Layer 2 of a small transformer language model trained on English Wikipedia (16 layers, counted from 0, width 128).
A neuron's activation on a vector x is SiLU(gate . x) times (in . x), where the dot is the dot product.
The model reads these tokens: "|" " P" "ld" " |" " W" " |" " D" " |" " L" " |" " G" "F" " |" " G"

The vector x that enters this layer's MLP at each token. A number n stands for (n - 128) times 0.0006.
0 "|": 175, 134, 135, 117, 98, 127, 126, 131, 131, 120, 112, 129, 123, 129, 121, 178, 128, 121, 143, 112, 121, 103, 122, 121, 128, 111, 139, 127, 128, 125, 116, 143, 117, 135, 124, 115, 137, 140, 133, 129, 124, 119, 127, 137, 161, 120, 132, 133, 130, 194, 126, 144, 130, 160, 126, 123, 132, 128, 126, 128, 135, 130, 131, 123, 128, 162, 127, 134, 165, 114, 120, 140, 122, 116, 126, 150, 131, 130, 128, 127, 115, 187, 151, 121, 169, 129, 99, 135, 128, 130, 133, 77, 117, 126, 134, 118, 128, 121, 119, 116, 154, 128, 126, 134, 132, 143, 127, 126, 126, 128, 152, 105, 128, 129, 98, 144, 137, 133, 128, 140, 128, 130, 105, 127, 133, 128, 138, 128
1 " P": 124, 130, 150, 124, 126, 112, 134, 134, 138, 122, 66, 131, 128, 101, 131, 142, 128, 122, 127, 129, 119, 124, 127, 131, 126, 117, 118, 130, 128, 119, 134, 139, 130, 118, 126, 137, 141, 133, 145, 123, 125, 123, 126, 139, 158, 131, 125, 125, 127, 140, 125, 174, 123, 130, 131, 94, 128, 129, 133, 130, 121, 124, 110, 138, 127, 100, 127, 117, 165, 125, 131, 126, 158, 151, 126, 87, 130, 130, 128, 143, 123, 117, 131, 130, 128, 132, 150, 132, 130, 132, 126, 136, 128, 130, 130, 141, 128, 138, 124, 118, 127, 127, 126, 132, 168, 140, 172, 121, 117, 128, 166, 146, 128, 130, 121, 113, 116, 129, 128, 111, 128, 130, 171, 128, 126, 128, 150, 127
2 "ld": 114, 132, 120, 122, 94, 98, 139, 128, 129, 155, 130, 126, 136, 122, 101, 139, 128, 111, 121, 116, 102, 122, 127, 121, 126, 153, 145, 119, 127, 110, 130, 123, 99, 136, 133, 130, 116, 132, 114, 126, 129, 105, 118, 124, 151, 129, 170, 127, 127, 124, 131, 160, 154, 86, 131, 119, 127, 118, 128, 126, 120, 132, 112, 137, 128, 128, 125, 116, 140, 125, 140, 130, 123, 137, 130, 124, 118, 129, 129, 126, 130, 164, 188, 124, 49, 124, 123, 129, 129, 144, 138, 130, 110, 130, 127, 123, 128, 170, 100, 94, 123, 130, 125, 126, 130, 127, 120, 134, 108, 128, 134, 181, 127, 123, 112, 90, 84, 158, 127, 105, 129, 127, 152, 128, 168, 128, 140, 124
3 " |": 147, 129, 124, 130, 105, 121, 120, 127, 122, 144, 125, 129, 128, 127, 114, 149, 128, 132, 133, 116, 117, 113, 127, 119, 126, 141, 138, 120, 128, 126, 145, 123, 133, 134, 125, 135, 144, 134, 132, 133, 126, 137, 126, 147, 160, 127, 121, 127, 134, 120, 121, 141, 113, 130, 127, 122, 128, 131, 126, 126, 126, 130, 113, 159, 128, 170, 129, 128, 143, 133, 124, 140, 123, 118, 130, 98, 160, 128, 128, 132, 136, 199, 138, 125, 249, 127, 134, 125, 130, 134, 126, 101, 124, 125, 144, 131, 128, 118, 130, 131, 148, 128, 130, 136, 128, 136, 122, 124, 103, 128, 163, 122, 128, 124, 115, 131, 129, 122, 128, 124, 128, 129, 129, 126, 140, 128, 111, 128
4 " W": 116, 127, 113, 123, 113, 107, 131, 128, 127, 144, 126, 128, 129, 111, 110, 161, 128, 130, 144, 129, 131, 142, 133, 126, 127, 163, 116, 113, 130, 112, 122, 129, 100, 134, 128, 124, 150, 132, 132, 125, 126, 133, 124, 135, 158, 127, 165, 134, 132, 99, 133, 168, 106, 93, 125, 100, 126, 110, 127, 130, 131, 126, 119, 110, 127, 108, 129, 126, 135, 119, 124, 133, 153, 146, 121, 129, 126, 129, 127, 135, 122, 94, 173, 125, 105, 129, 139, 131, 123, 148, 143, 98, 123, 127, 119, 128, 129, 77, 140, 99, 128, 127, 117, 167, 112, 128, 156, 118, 85, 128, 157, 121, 128, 131, 117, 126, 142, 176, 129, 114, 128, 127, 144, 128, 131, 128, 134, 127
5 " |": 160, 129, 121, 129, 109, 115, 120, 128, 124, 142, 119, 129, 128, 126, 115, 149, 128, 141, 132, 115, 126, 107, 126, 119, 127, 145, 132, 121, 128, 129, 145, 113, 139, 134, 127, 142, 145, 136, 131, 134, 126, 138, 125, 144, 160, 127, 121, 128, 133, 118, 119, 143, 116, 129, 127, 124, 130, 125, 124, 124, 125, 130, 112, 156, 128, 160, 130, 127, 144, 135, 125, 141, 123, 114, 129, 95, 157, 127, 128, 137, 132, 190, 128, 124, 244, 128, 134, 125, 129, 126, 127, 105, 123, 125, 143, 133, 128, 134, 126, 133, 145, 128, 132, 137, 128, 124, 124, 122, 111, 128, 149, 132, 128, 126, 123, 136, 125, 124, 128, 125, 128, 130, 122, 125, 137, 128, 101, 129
6 " D": 124, 130, 128, 134, 136, 77, 127, 141, 108, 67, 125, 130, 131, 88, 119, 167, 128, 145, 138, 128, 109, 104, 128, 134, 130, 121, 124, 111, 128, 124, 131, 126, 96, 120, 128, 143, 146, 117, 117, 123, 128, 129, 125, 95, 155, 132, 135, 134, 135, 127, 127, 155, 132, 128, 127, 154, 125, 122, 126, 127, 128, 128, 131, 137, 125, 134, 127, 127, 144, 135, 125, 130, 154, 121, 129, 114, 120, 128, 127, 112, 119, 133, 151, 126, 62, 130, 132, 135, 129, 144, 127, 132, 111, 130, 128, 132, 128, 16, 139, 137, 132, 128, 120, 143, 155, 137, 159, 125, 113, 128, 131, 141, 128, 122, 108, 142, 131, 160, 128, 163, 128, 130, 150, 126, 144, 128, 162, 128
7 " |": 167, 130, 121, 127, 112, 113, 121, 130, 124, 141, 117, 129, 128, 127, 115, 149, 128, 141, 132, 116, 130, 105, 126, 120, 127, 144, 129, 122, 128, 129, 145, 109, 139, 134, 129, 144, 145, 136, 131, 134, 125, 137, 125, 146, 160, 127, 118, 128, 133, 116, 119, 142, 117, 127, 127, 125, 130, 124, 124, 124, 125, 130, 112, 156, 128, 158, 130, 127, 141, 136, 125, 140, 123, 113, 129, 94, 156, 127, 128, 138, 131, 188, 124, 125, 242, 128, 134, 124, 129, 124, 127, 105, 123, 125, 143, 133, 127, 138, 126, 133, 141, 129, 133, 134, 129, 119, 124, 121, 113, 128, 143, 134, 128, 127, 124, 138, 124, 123, 128, 128, 128, 130, 121, 124, 134, 128, 101, 130
8 " L": 127, 126, 117, 129, 113, 100, 124, 141, 120, 129, 152, 128, 129, 91, 141, 141, 128, 131, 120, 127, 142, 114, 129, 126, 125, 160, 149, 131, 128, 131, 120, 133, 136, 129, 93, 133, 134, 121, 143, 124, 127, 121, 126, 95, 154, 131, 132, 137, 128, 126, 126, 124, 102, 110, 127, 124, 121, 108, 120, 127, 131, 126, 136, 132, 128, 125, 129, 129, 128, 135, 125, 129, 161, 137, 128, 92, 134, 131, 128, 151, 127, 149, 133, 125, 129, 127, 145, 139, 127, 121, 141, 140, 125, 131, 118, 129, 127, 107, 140, 120, 141, 129, 125, 132, 131, 129, 147, 118, 106, 128, 122, 112, 129, 127, 128, 111, 140, 173, 127, 123, 128, 129, 146, 126, 136, 128, 154, 130
9 " |": 169, 129, 121, 127, 114, 111, 121, 131, 124, 141, 115, 129, 128, 127, 115, 149, 128, 140, 131, 116, 133, 104, 126, 120, 127, 144, 128, 123, 128, 129, 144, 107, 139, 135, 129, 144, 145, 135, 130, 134, 125, 136, 125, 146, 159, 127, 116, 128, 133, 116, 119, 139, 117, 127, 127, 124, 130, 124, 123, 124, 125, 131, 112, 156, 128, 158, 130, 128, 138, 136, 125, 140, 123, 113, 128, 93, 155, 127, 128, 139, 131, 188, 122, 126, 243, 128, 134, 123, 128, 122, 127, 106, 123, 125, 144, 133, 127, 138, 126, 133, 140, 129, 133, 133, 131, 117, 124, 120, 114, 128, 140, 135, 128, 127, 126, 141, 123, 122, 128, 130, 128, 130, 123, 124, 134, 128, 100, 130
10 " G": 145, 127, 122, 135, 121, 126, 127, 106, 100, 124, 125, 128, 131, 83, 104, 168, 127, 135, 118, 114, 132, 117, 126, 119, 127, 118, 130, 123, 127, 126, 129, 123, 140, 135, 133, 127, 136, 136, 132, 124, 128, 135, 125, 151, 154, 130, 127, 147, 135, 105, 122, 162, 127, 105, 126, 126, 131, 129, 132, 127, 118, 133, 139, 145, 126, 115, 130, 117, 147, 120, 121, 132, 162, 123, 125, 118, 141, 130, 128, 123, 135, 109, 136, 120, 95, 132, 139, 132, 129, 122, 128, 163, 131, 129, 141, 122, 128, 135, 129, 115, 107, 127, 125, 124, 142, 117, 145, 134, 118, 128, 150, 139, 129, 129, 137, 134, 131, 152, 128, 112, 128, 130, 154, 127, 133, 128, 138, 127
11 "F": 178, 125, 135, 120, 141, 111, 133, 141, 113, 171, 165, 125, 132, 103, 134, 190, 129, 110, 143, 126, 106, 112, 112, 138, 129, 151, 90, 135, 128, 120, 108, 125, 154, 137, 123, 128, 112, 125, 128, 128, 131, 116, 121, 128, 152, 126, 120, 133, 132, 159, 134, 158, 134, 129, 131, 137, 125, 118, 122, 125, 133, 130, 126, 120, 131, 120, 124, 114, 142, 131, 132, 130, 156, 130, 125, 97, 143, 131, 128, 140, 144, 101, 149, 122, 105, 129, 113, 123, 127, 119, 121, 116, 125, 125, 124, 125, 127, 87, 116, 90, 131, 126, 121, 138, 186, 126, 135, 143, 122, 127, 164, 90, 128, 128, 136, 76, 110, 133, 128, 105, 127, 126, 140, 128, 146, 128, 128, 128
12 " |": 172, 130, 121, 127, 115, 110, 120, 132, 126, 141, 115, 129, 128, 128, 115, 149, 128, 137, 132, 117, 136, 107, 126, 121, 127, 144, 126, 125, 128, 128, 144, 105, 141, 136, 131, 145, 145, 134, 129, 134, 125, 137, 125, 147, 159, 126, 115, 128, 133, 115, 121, 138, 118, 127, 127, 122, 130, 127, 123, 123, 125, 131, 111, 157, 128, 160, 131, 127, 133, 137, 125, 139, 124, 114, 129, 93, 155, 127, 128, 141, 132, 188, 120, 128, 246, 128, 134, 122, 128, 121, 126, 106, 124, 125, 144, 132, 127, 143, 126, 133, 135, 129, 133, 136, 133, 115, 123, 119, 117, 128, 135, 138, 128, 128, 130, 142, 123, 121, 128, 132, 128, 130, 124, 124, 129, 128, 102, 130
13 " G": 148, 127, 122, 136, 120, 126, 127, 107, 101, 125, 126, 128, 131, 82, 102, 167, 127, 134, 118, 115, 133, 119, 126, 120, 126, 117, 129, 124, 127, 126, 129, 122, 142, 135, 134, 126, 137, 137, 131, 124, 128, 135, 125, 150, 153, 130, 127, 147, 135, 106, 123, 159, 128, 106, 126, 124, 131, 131, 132, 127, 118, 133, 139, 146, 126, 117, 130, 117, 145, 120, 122, 131, 163, 125, 125, 117, 141, 130, 128, 123, 134, 108, 135, 120, 95, 132, 139, 132, 129, 122, 128, 163, 132, 129, 141, 122, 127, 136, 128, 115, 105, 127, 125, 128, 143, 117, 145, 134, 119, 128, 149, 138, 129, 129, 139, 134, 131, 152, 128, 111, 128, 130, 157, 127, 132, 128, 139, 127

Each question shows the input weights of one neuron of the MLP. A number n stands for (n - 128) times 0.0031.

n256 gate: 121, 132, 124, 169, 135, 82, 117, 109, 143, 164, 85, 94, 122, 124, 159, 110, 156, 94, 131, 124, 153, 129, 142, 179, 124, 138, 134, 165, 167, 159, 123, 109, 128, 136, 144, 139, 130, 154, 142, 169, 112, 118, 111, 156, 114, 128, 99, 138, 134, 155, 127, 63, 126, 131, 137, 99, 152, 106, 112, 118, 118, 77, 148, 108, 119, 149, 130, 173, 113, 171, 125, 119, 167, 84, 80, 151, 116, 122, 113, 144, 127, 113, 124, 124, 141, 134, 126, 114, 121, 127, 98, 127, 157, 144, 143, 141, 135, 150, 97, 138, 139, 129, 152, 79, 171, 128, 145, 101, 148, 114, 108, 133, 107, 122, 159, 99, 130, 103, 125, 117, 161, 122, 137, 130, 87, 133, 98, 126
n256 in: 142, 157, 130, 169, 140, 130, 133, 135, 107, 137, 99, 91, 114, 152, 191, 129, 173, 113, 129, 120, 123, 139, 160, 133, 138, 143, 134, 156, 171, 169, 168, 101, 131, 101, 104, 136, 159, 146, 137, 145, 107, 117, 116, 136, 150, 93, 138, 99, 154, 125, 146, 100, 140, 161, 117, 109, 146, 137, 128, 157, 151, 115, 95, 137, 93, 124, 218, 93, 90, 125, 95, 159, 126, 152, 92, 157, 140, 137, 93, 120, 129, 120, 129, 145, 137, 128, 96, 114, 137, 171, 104, 159, 84, 147, 160, 127, 133, 166, 146, 117, 174, 142, 119, 116, 150, 105, 133, 113, 145, 97, 129, 115, 97, 164, 144, 85, 157, 105, 140, 134, 107, 134, 131, 177, 136, 115, 100, 116
Its three highest activations, in order, are on tokens 6 " D", 4 " W", 2 "ld"

n251 gate: 168, 116, 98, 122, 70, 139, 120, 91, 77, 101, 112, 164, 151, 130, 129, 108, 98, 111, 97, 141, 73, 150, 160, 138, 97, 119, 151, 104, 124, 126, 140, 165, 131, 139, 123, 179, 147, 117, 108, 124, 124, 109, 119, 64, 120, 88, 168, 100, 155, 141, 152, 141, 181, 107, 123, 162, 116, 162, 182, 97, 120, 106, 65, 169, 168, 166, 90, 101, 123, 120, 130, 108, 87, 95, 136, 118, 117, 100, 40, 122, 76, 82, 132, 124, 122, 101, 129, 146, 113, 151, 115, 155, 166, 155, 102, 177, 110, 89, 138, 136, 133, 99, 128, 155, 213, 180, 144, 145, 134, 130, 125, 128, 115, 118, 125, 110, 142, 199, 54, 167, 123, 127, 123, 103, 155, 113, 104, 110
n251 in: 183, 169, 130, 155, 86, 139, 132, 126, 61, 88, 137, 116, 172, 124, 182, 108, 90, 111, 110, 96, 52, 104, 145, 111, 138, 104, 166, 98, 105, 97, 136, 145, 104, 130, 99, 154, 154, 138, 121, 141, 133, 137, 116, 160, 152, 117, 108, 122, 141, 154, 153, 120, 119, 142, 188, 167, 134, 197, 170, 166, 90, 102, 150, 133, 137, 110, 96, 122, 150, 145, 130, 92, 106, 111, 129, 104, 99, 104, 99, 83, 105, 121, 164, 117, 125, 101, 152, 79, 93, 150, 156, 174, 136, 160, 131, 123, 102, 137, 141, 132, 151, 179, 121, 185, 202, 141, 151, 164, 131, 104, 101, 140, 141, 161, 131, 107, 122, 134, 114, 140, 104, 92, 70, 85, 118, 86, 144, 113
On which token does it fire most, and how strongly? 6 " D", at about 0.00029

n288 gate: 101, 101, 156, 161, 133, 127, 96, 91, 180, 90, 129, 154, 84, 122, 110, 83, 140, 104, 127, 168, 105, 153, 151, 127, 118, 144, 151, 143, 128, 119, 138, 131, 160, 150, 159, 140, 186, 107, 119, 127, 154, 118, 110, 115, 117, 127, 154, 109, 131, 93, 90, 149, 122, 131, 103, 150, 139, 93, 111, 176, 138, 147, 119, 148, 117, 142, 146, 163, 145, 130, 150, 149, 132, 157, 145, 105, 137, 139, 185, 127, 133, 114, 109, 131, 137, 157, 140, 126, 132, 91, 164, 137, 139, 92, 121, 147, 153, 116, 98, 159, 127, 140, 131, 136, 127, 129, 154, 107, 143, 120, 123, 121, 136, 122, 140, 141, 174, 128, 135, 75, 141, 132, 114, 114, 120, 142, 119, 82
n288 in: 91, 124, 131, 113, 126, 122, 82, 161, 134, 102, 134, 148, 76, 112, 140, 76, 106, 112, 95, 137, 132, 112, 132, 131, 152, 114, 145, 158, 119, 153, 113, 128, 154, 161, 143, 120, 186, 102, 98, 130, 113, 138, 101, 150, 132, 110, 131, 112, 149, 99, 89, 161, 146, 136, 128, 144, 112, 76, 133, 155, 131, 154, 100, 116, 133, 124, 139, 142, 122, 114, 143, 118, 142, 135, 120, 120, 82, 118, 142, 133, 144, 101, 148, 150, 163, 108, 111, 95, 115, 115, 131, 112, 155, 138, 99, 153, 157, 139, 109, 155, 153, 141, 99, 167, 131, 123, 117, 113, 102, 137, 108, 124, 138, 160, 111, 131, 146, 128, 161, 64, 145, 108, 137, 129, 96, 106, 123, 123
Which token does this neuron like most? 11 "F"

n174 gate: 98, 138, 121, 59, 140, 134, 109, 96, 159, 102, 114, 127, 108, 144, 120, 116, 137, 119, 203, 164, 126, 176, 126, 114, 140, 110, 158, 96, 73, 126, 83, 109, 177, 122, 139, 125, 128, 125, 124, 132, 167, 124, 97, 122, 129, 156, 171, 127, 106, 116, 142, 78, 131, 134, 60, 176, 102, 114, 156, 120, 113, 84, 138, 84, 144, 144, 144, 137, 142, 148, 104, 136, 136, 137, 177, 147, 94, 128, 103, 141, 84, 111, 140, 110, 121, 108, 113, 147, 158, 136, 134, 72, 133, 111, 149, 141, 109, 115, 126, 141, 137, 117, 124, 132, 127, 120, 110, 101, 124, 103, 122, 141, 155, 128, 69, 127, 126, 152, 165, 150, 128, 123, 153, 142, 105, 170, 186, 90
n174 in: 128, 156, 76, 97, 70, 153, 184, 186, 115, 142, 141, 125, 132, 125, 149, 118, 120, 137, 103, 150, 145, 148, 105, 136, 145, 136, 135, 131, 112, 99, 129, 148, 85, 168, 100, 158, 125, 112, 155, 140, 137, 110, 65, 133, 140, 114, 144, 110, 162, 102, 95, 167, 110, 146, 98, 126, 134, 157, 100, 129, 112, 61, 134, 140, 122, 120, 138, 141, 144, 140, 106, 92, 116, 86, 109, 136, 122, 135, 84, 93, 115, 157, 103, 131, 136, 115, 168, 127, 107, 169, 125, 145, 165, 129, 91, 146, 109, 111, 85, 124, 120, 116, 133, 143, 158, 85, 85, 166, 128, 116, 80, 101, 146, 117, 131, 154, 96, 149, 174, 183, 165, 138, 115, 67, 116, 91, 131, 133
Which token does this neuron like most? 11 "F"

n82 gate: 118, 117, 84, 134, 162, 125, 149, 85, 139, 159, 136, 145, 92, 112, 131, 137, 85, 141, 126, 145, 145, 158, 80, 129, 118, 167, 126, 148, 147, 111, 163, 78, 152, 97, 148, 129, 97, 89, 124, 124, 142, 136, 117, 124, 124, 77, 110, 127, 158, 119, 114, 109, 117, 142, 102, 152, 123, 105, 126, 121, 112, 139, 146, 140, 129, 118, 139, 137, 113, 96, 141, 174, 109, 133, 138, 141, 108, 115, 155, 146, 124, 139, 114, 136, 90, 105, 96, 113, 116, 136, 134, 123, 139, 136, 168, 133, 137, 102, 123, 144, 123, 116, 140, 114, 134, 115, 133, 124, 98, 131, 155, 136, 127, 140, 158, 132, 139, 129, 162, 172, 122, 137, 140, 125, 127, 186, 127, 93
n82 in: 151, 133, 161, 116, 152, 135, 135, 115, 105, 155, 136, 113, 109, 107, 105, 138, 145, 123, 147, 127, 136, 120, 90, 111, 177, 129, 129, 112, 140, 83, 105, 129, 146, 142, 133, 148, 123, 123, 116, 119, 148, 114, 145, 114, 140, 172, 168, 107, 105, 123, 142, 154, 110, 143, 113, 127, 122, 123, 126, 140, 106, 119, 126, 102, 139, 99, 125, 138, 147, 138, 134, 142, 121, 147, 134, 118, 160, 130, 182, 132, 129, 137, 120, 145, 146, 156, 124, 112, 117, 127, 115, 116, 95, 138, 157, 108, 136, 138, 137, 147, 133, 115, 135, 126, 149, 136, 162, 141, 160, 128, 111, 120, 143, 134, 133, 118, 112, 144, 140, 130, 141, 140, 99, 110, 119, 135, 88, 121
Which token does this neuron like most? 11 "F"

n114 gate: 143, 133, 123, 145, 136, 115, 81, 155, 133, 97, 133, 159, 127, 146, 134, 114, 133, 108, 108, 144, 126, 76, 135, 130, 125, 143, 114, 99, 134, 110, 126, 148, 164, 129, 128, 148, 162, 154, 118, 139, 142, 135, 107, 136, 108, 178, 144, 162, 157, 118, 146, 149, 135, 131, 169, 98, 148, 133, 134, 138, 149, 129, 113, 95, 123, 129, 129, 114, 119, 126, 106, 136, 152, 142, 158, 146, 94, 112, 142, 68, 103, 123, 126, 124, 103, 137, 91, 113, 106, 138, 140, 173, 132, 115, 135, 130, 139, 114, 126, 123, 111, 151, 100, 128, 137, 143, 150, 131, 115, 161, 156, 160, 102, 133, 129, 154, 80, 125, 84, 113, 134, 95, 87, 133, 148, 144, 74, 123
n114 in: 127, 133, 150, 158, 129, 125, 129, 142, 107, 118, 131, 111, 167, 137, 160, 120, 117, 131, 147, 115, 102, 116, 134, 155, 174, 136, 139, 144, 102, 142, 70, 108, 143, 100, 145, 167, 112, 108, 107, 132, 150, 170, 111, 118, 114, 151, 128, 99, 82, 100, 160, 125, 137, 139, 124, 176, 132, 145, 143, 135, 152, 131, 106, 127, 117, 139, 110, 102, 127, 109, 174, 116, 137, 141, 140, 136, 119, 156, 114, 115, 129, 110, 145, 98, 127, 106, 162, 128, 123, 128, 149, 143, 122, 114, 112, 150, 86, 146, 127, 120, 119, 101, 139, 158, 126, 154, 154, 154, 157, 127, 102, 141, 79, 127, 140, 137, 88, 136, 117, 130, 128, 144, 108, 115, 103, 110, 116, 131
Which token does this neuron like most? 3 " |"

n277 gate: 108, 117, 124, 108, 127, 165, 95, 127, 101, 127, 115, 183, 91, 140, 139, 113, 122, 150, 136, 139, 115, 92, 126, 133, 78, 158, 98, 117, 117, 155, 176, 106, 163, 145, 69, 125, 122, 159, 132, 150, 151, 106, 157, 100, 98, 78, 98, 140, 122, 154, 149, 174, 152, 139, 159, 72, 143, 127, 116, 151, 131, 108, 130, 144, 137, 116, 166, 149, 162, 112, 134, 137, 123, 131, 124, 109, 117, 101, 103, 130, 118, 122, 158, 118, 104, 92, 143, 155, 145, 111, 108, 134, 155, 160, 102, 119, 111, 87, 175, 109, 143, 115, 130, 120, 97, 115, 151, 104, 85, 119, 123, 167, 134, 93, 160, 88, 138, 100, 126, 120, 56, 160, 164, 185, 95, 147, 131, 155
n277 in: 124, 145, 126, 90, 107, 141, 131, 100, 154, 79, 122, 100, 108, 79, 105, 166, 133, 122, 132, 150, 114, 112, 110, 98, 144, 126, 113, 172, 92, 116, 104, 149, 117, 87, 134, 106, 113, 95, 138, 124, 107, 112, 103, 125, 95, 143, 145, 149, 155, 94, 137, 151, 157, 133, 106, 148, 117, 125, 109, 66, 154, 152, 123, 145, 93, 201, 86, 125, 184, 163, 122, 119, 126, 137, 122, 139, 145, 164, 153, 126, 152, 143, 122, 143, 123, 95, 136, 154, 160, 97, 168, 153, 109, 134, 113, 152, 113, 124, 133, 147, 128, 142, 124, 127, 164, 120, 118, 90, 167, 140, 139, 167, 64, 124, 91, 133, 79, 132, 88, 125, 124, 111, 162, 159, 137, 102, 168, 156
Its two highest activations, in order, are on tokens 1 " P", 6 " D"

n17 gate: 141, 128, 105, 154, 194, 117, 115, 83, 62, 101, 127, 110, 81, 130, 124, 159, 140, 158, 92, 130, 123, 160, 128, 160, 133, 89, 80, 136, 135, 125, 130, 161, 140, 106, 104, 122, 129, 175, 126, 124, 138, 117, 149, 140, 119, 157, 108, 101, 143, 165, 146, 97, 170, 94, 118, 137, 147, 52, 115, 148, 112, 118, 166, 109, 178, 145, 102, 140, 147, 144, 120, 132, 158, 108, 177, 116, 139, 197, 130, 93, 118, 154, 139, 93, 114, 136, 126, 117, 140, 123, 168, 113, 143, 137, 137, 110, 87, 112, 103, 148, 157, 140, 104, 117, 108, 101, 142, 155, 132, 152, 99, 158, 153, 182, 142, 122, 135, 156, 96, 123, 142, 135, 144, 83, 131, 89, 117, 134
n17 in: 105, 144, 128, 160, 115, 124, 90, 189, 155, 132, 127, 158, 143, 140, 107, 117, 123, 131, 123, 121, 112, 135, 146, 134, 99, 146, 150, 125, 164, 108, 124, 112, 144, 126, 131, 146, 128, 100, 109, 128, 116, 99, 118, 105, 127, 123, 116, 154, 144, 139, 114, 170, 95, 169, 98, 109, 126, 182, 134, 112, 139, 135, 129, 127, 123, 154, 156, 89, 139, 122, 148, 145, 102, 148, 135, 108, 116, 113, 131, 147, 124, 85, 99, 191, 138, 136, 126, 105, 95, 132, 121, 164, 115, 123, 108, 140, 154, 100, 158, 131, 95, 122, 153, 121, 169, 198, 105, 100, 123, 76, 185, 113, 163, 114, 99, 121, 135, 119, 125, 127, 68, 121, 120, 127, 143, 150, 109, 139
Its two highest activations, in order, are on tokens 6 " D", 11 "F"

n56 gate: 117, 114, 146, 139, 108, 148, 80, 139, 119, 136, 132, 140, 135, 132, 115, 138, 130, 92, 109, 130, 109, 127, 114, 108, 129, 145, 130, 113, 178, 137, 129, 135, 92, 87, 152, 105, 109, 147, 134, 150, 158, 111, 119, 162, 142, 129, 123, 99, 133, 120, 105, 131, 117, 154, 133, 141, 147, 77, 112, 118, 130, 114, 119, 122, 133, 131, 123, 168, 120, 111, 122, 139, 126, 123, 121, 139, 102, 92, 126, 151, 151, 122, 124, 145, 103, 149, 126, 133, 130, 134, 87, 103, 125, 134, 118, 97, 138, 133, 139, 126, 119, 110, 132, 137, 154, 165, 146, 160, 115, 124, 150, 90, 163, 157, 126, 107, 117, 123, 129, 119, 96, 93, 133, 133, 116, 104, 121, 110
n56 in: 136, 113, 156, 109, 125, 142, 101, 110, 124, 127, 170, 162, 120, 160, 93, 139, 127, 122, 127, 113, 109, 154, 149, 125, 155, 88, 137, 105, 107, 144, 105, 130, 145, 123, 121, 126, 108, 100, 160, 111, 124, 112, 114, 171, 122, 140, 124, 145, 148, 163, 121, 126, 106, 143, 132, 149, 108, 150, 142, 135, 109, 146, 111, 117, 123, 113, 143, 117, 124, 121, 102, 107, 127, 111, 157, 123, 117, 104, 77, 130, 131, 143, 115, 138, 94, 138, 155, 136, 127, 137, 111, 154, 122, 136, 106, 112, 145, 151, 123, 126, 132, 115, 131, 117, 115, 146, 160, 136, 129, 133, 135, 133, 143, 142, 134, 85, 114, 161, 130, 116, 159, 130, 151, 134, 149, 125, 137, 142
On which token does it fire most, and how strongly? 12 " |", at about 5.6e-05

n240 gate: 142, 93, 135, 117, 139, 92, 108, 149, 105, 129, 141, 128, 137, 135, 139, 151, 119, 103, 131, 108, 96, 132, 159, 126, 112, 165, 116, 131, 118, 156, 130, 132, 77, 127, 154, 119, 91, 166, 147, 118, 139, 110, 111, 113, 99, 114, 148, 118, 129, 115, 146, 152, 116, 139, 125, 159, 135, 114, 127, 79, 102, 121, 130, 132, 120, 125, 129, 137, 170, 65, 127, 158, 136, 129, 120, 123, 138, 89, 137, 141, 123, 124, 138, 115, 132, 121, 105, 143, 108, 112, 160, 142, 117, 160, 121, 96, 166, 127, 75, 122, 112, 121, 130, 122, 117, 174, 126, 156, 103, 170, 171, 109, 155, 154, 145, 137, 138, 162, 117, 154, 92, 155, 179, 156, 122, 174, 116, 110
n240 in: 113, 129, 83, 150, 118, 139, 140, 121, 179, 96, 162, 161, 150, 133, 145, 143, 88, 146, 142, 112, 100, 129, 161, 132, 157, 147, 162, 131, 136, 127, 123, 151, 143, 98, 125, 112, 100, 147, 125, 157, 142, 138, 143, 118, 132, 139, 131, 117, 84, 143, 134, 147, 109, 163, 95, 88, 114, 139, 158, 123, 124, 86, 158, 119, 146, 161, 144, 107, 137, 189, 111, 129, 124, 115, 105, 157, 136, 146, 205, 135, 97, 119, 148, 141, 110, 122, 146, 145, 154, 99, 151, 127, 144, 143, 116, 130, 109, 151, 138, 113, 158, 143, 146, 149, 125, 127, 129, 108, 127, 146, 155, 85, 137, 169, 107, 125, 156, 152, 137, 130, 123, 120, 176, 146, 92, 139, 132, 127
Its three highest activations, in order, are on tokens 4 " W", 0 "|", 8 " L"

n3 gate: 111, 106, 90, 99, 134, 114, 94, 144, 173, 147, 124, 105, 160, 99, 177, 126, 167, 156, 151, 100, 179, 207, 116, 121, 98, 90, 138, 103, 144, 156, 111, 101, 154, 141, 145, 158, 116, 144, 121, 80, 105, 136, 157, 147, 149, 160, 156, 123, 132, 151, 133, 143, 83, 126, 138, 167, 122, 122, 119, 186, 121, 104, 148, 112, 105, 155, 133, 124, 129, 122, 119, 131, 99, 120, 144, 137, 147, 105, 117, 129, 102, 130, 172, 145, 132, 117, 163, 149, 127, 134, 159, 99, 153, 172, 134, 103, 166, 93, 160, 145, 97, 98, 132, 150, 107, 116, 153, 111, 138, 130, 186, 131, 133, 151, 121, 105, 137, 148, 137, 145, 106, 140, 146, 187, 131, 147, 167, 60
n3 in: 117, 137, 112, 138, 120, 114, 158, 112, 143, 109, 119, 133, 125, 131, 140, 125, 131, 157, 138, 123, 180, 150, 141, 116, 103, 66, 89, 41, 144, 171, 81, 123, 173, 130, 117, 134, 111, 184, 157, 106, 129, 85, 184, 162, 110, 134, 159, 96, 126, 126, 147, 119, 134, 142, 116, 105, 139, 117, 143, 166, 140, 135, 152, 142, 142, 143, 119, 84, 136, 116, 134, 126, 102, 126, 117, 148, 136, 131, 123, 144, 133, 132, 126, 114, 114, 142, 158, 168, 157, 129, 151, 111, 126, 139, 123, 167, 167, 126, 169, 191, 117, 110, 152, 113, 112, 118, 100, 107, 106, 113, 187, 95, 117, 153, 102, 63, 130, 155, 144, 144, 144, 124, 140, 172, 168, 127, 166, 107
Which token does this neuron like most? 4 " W"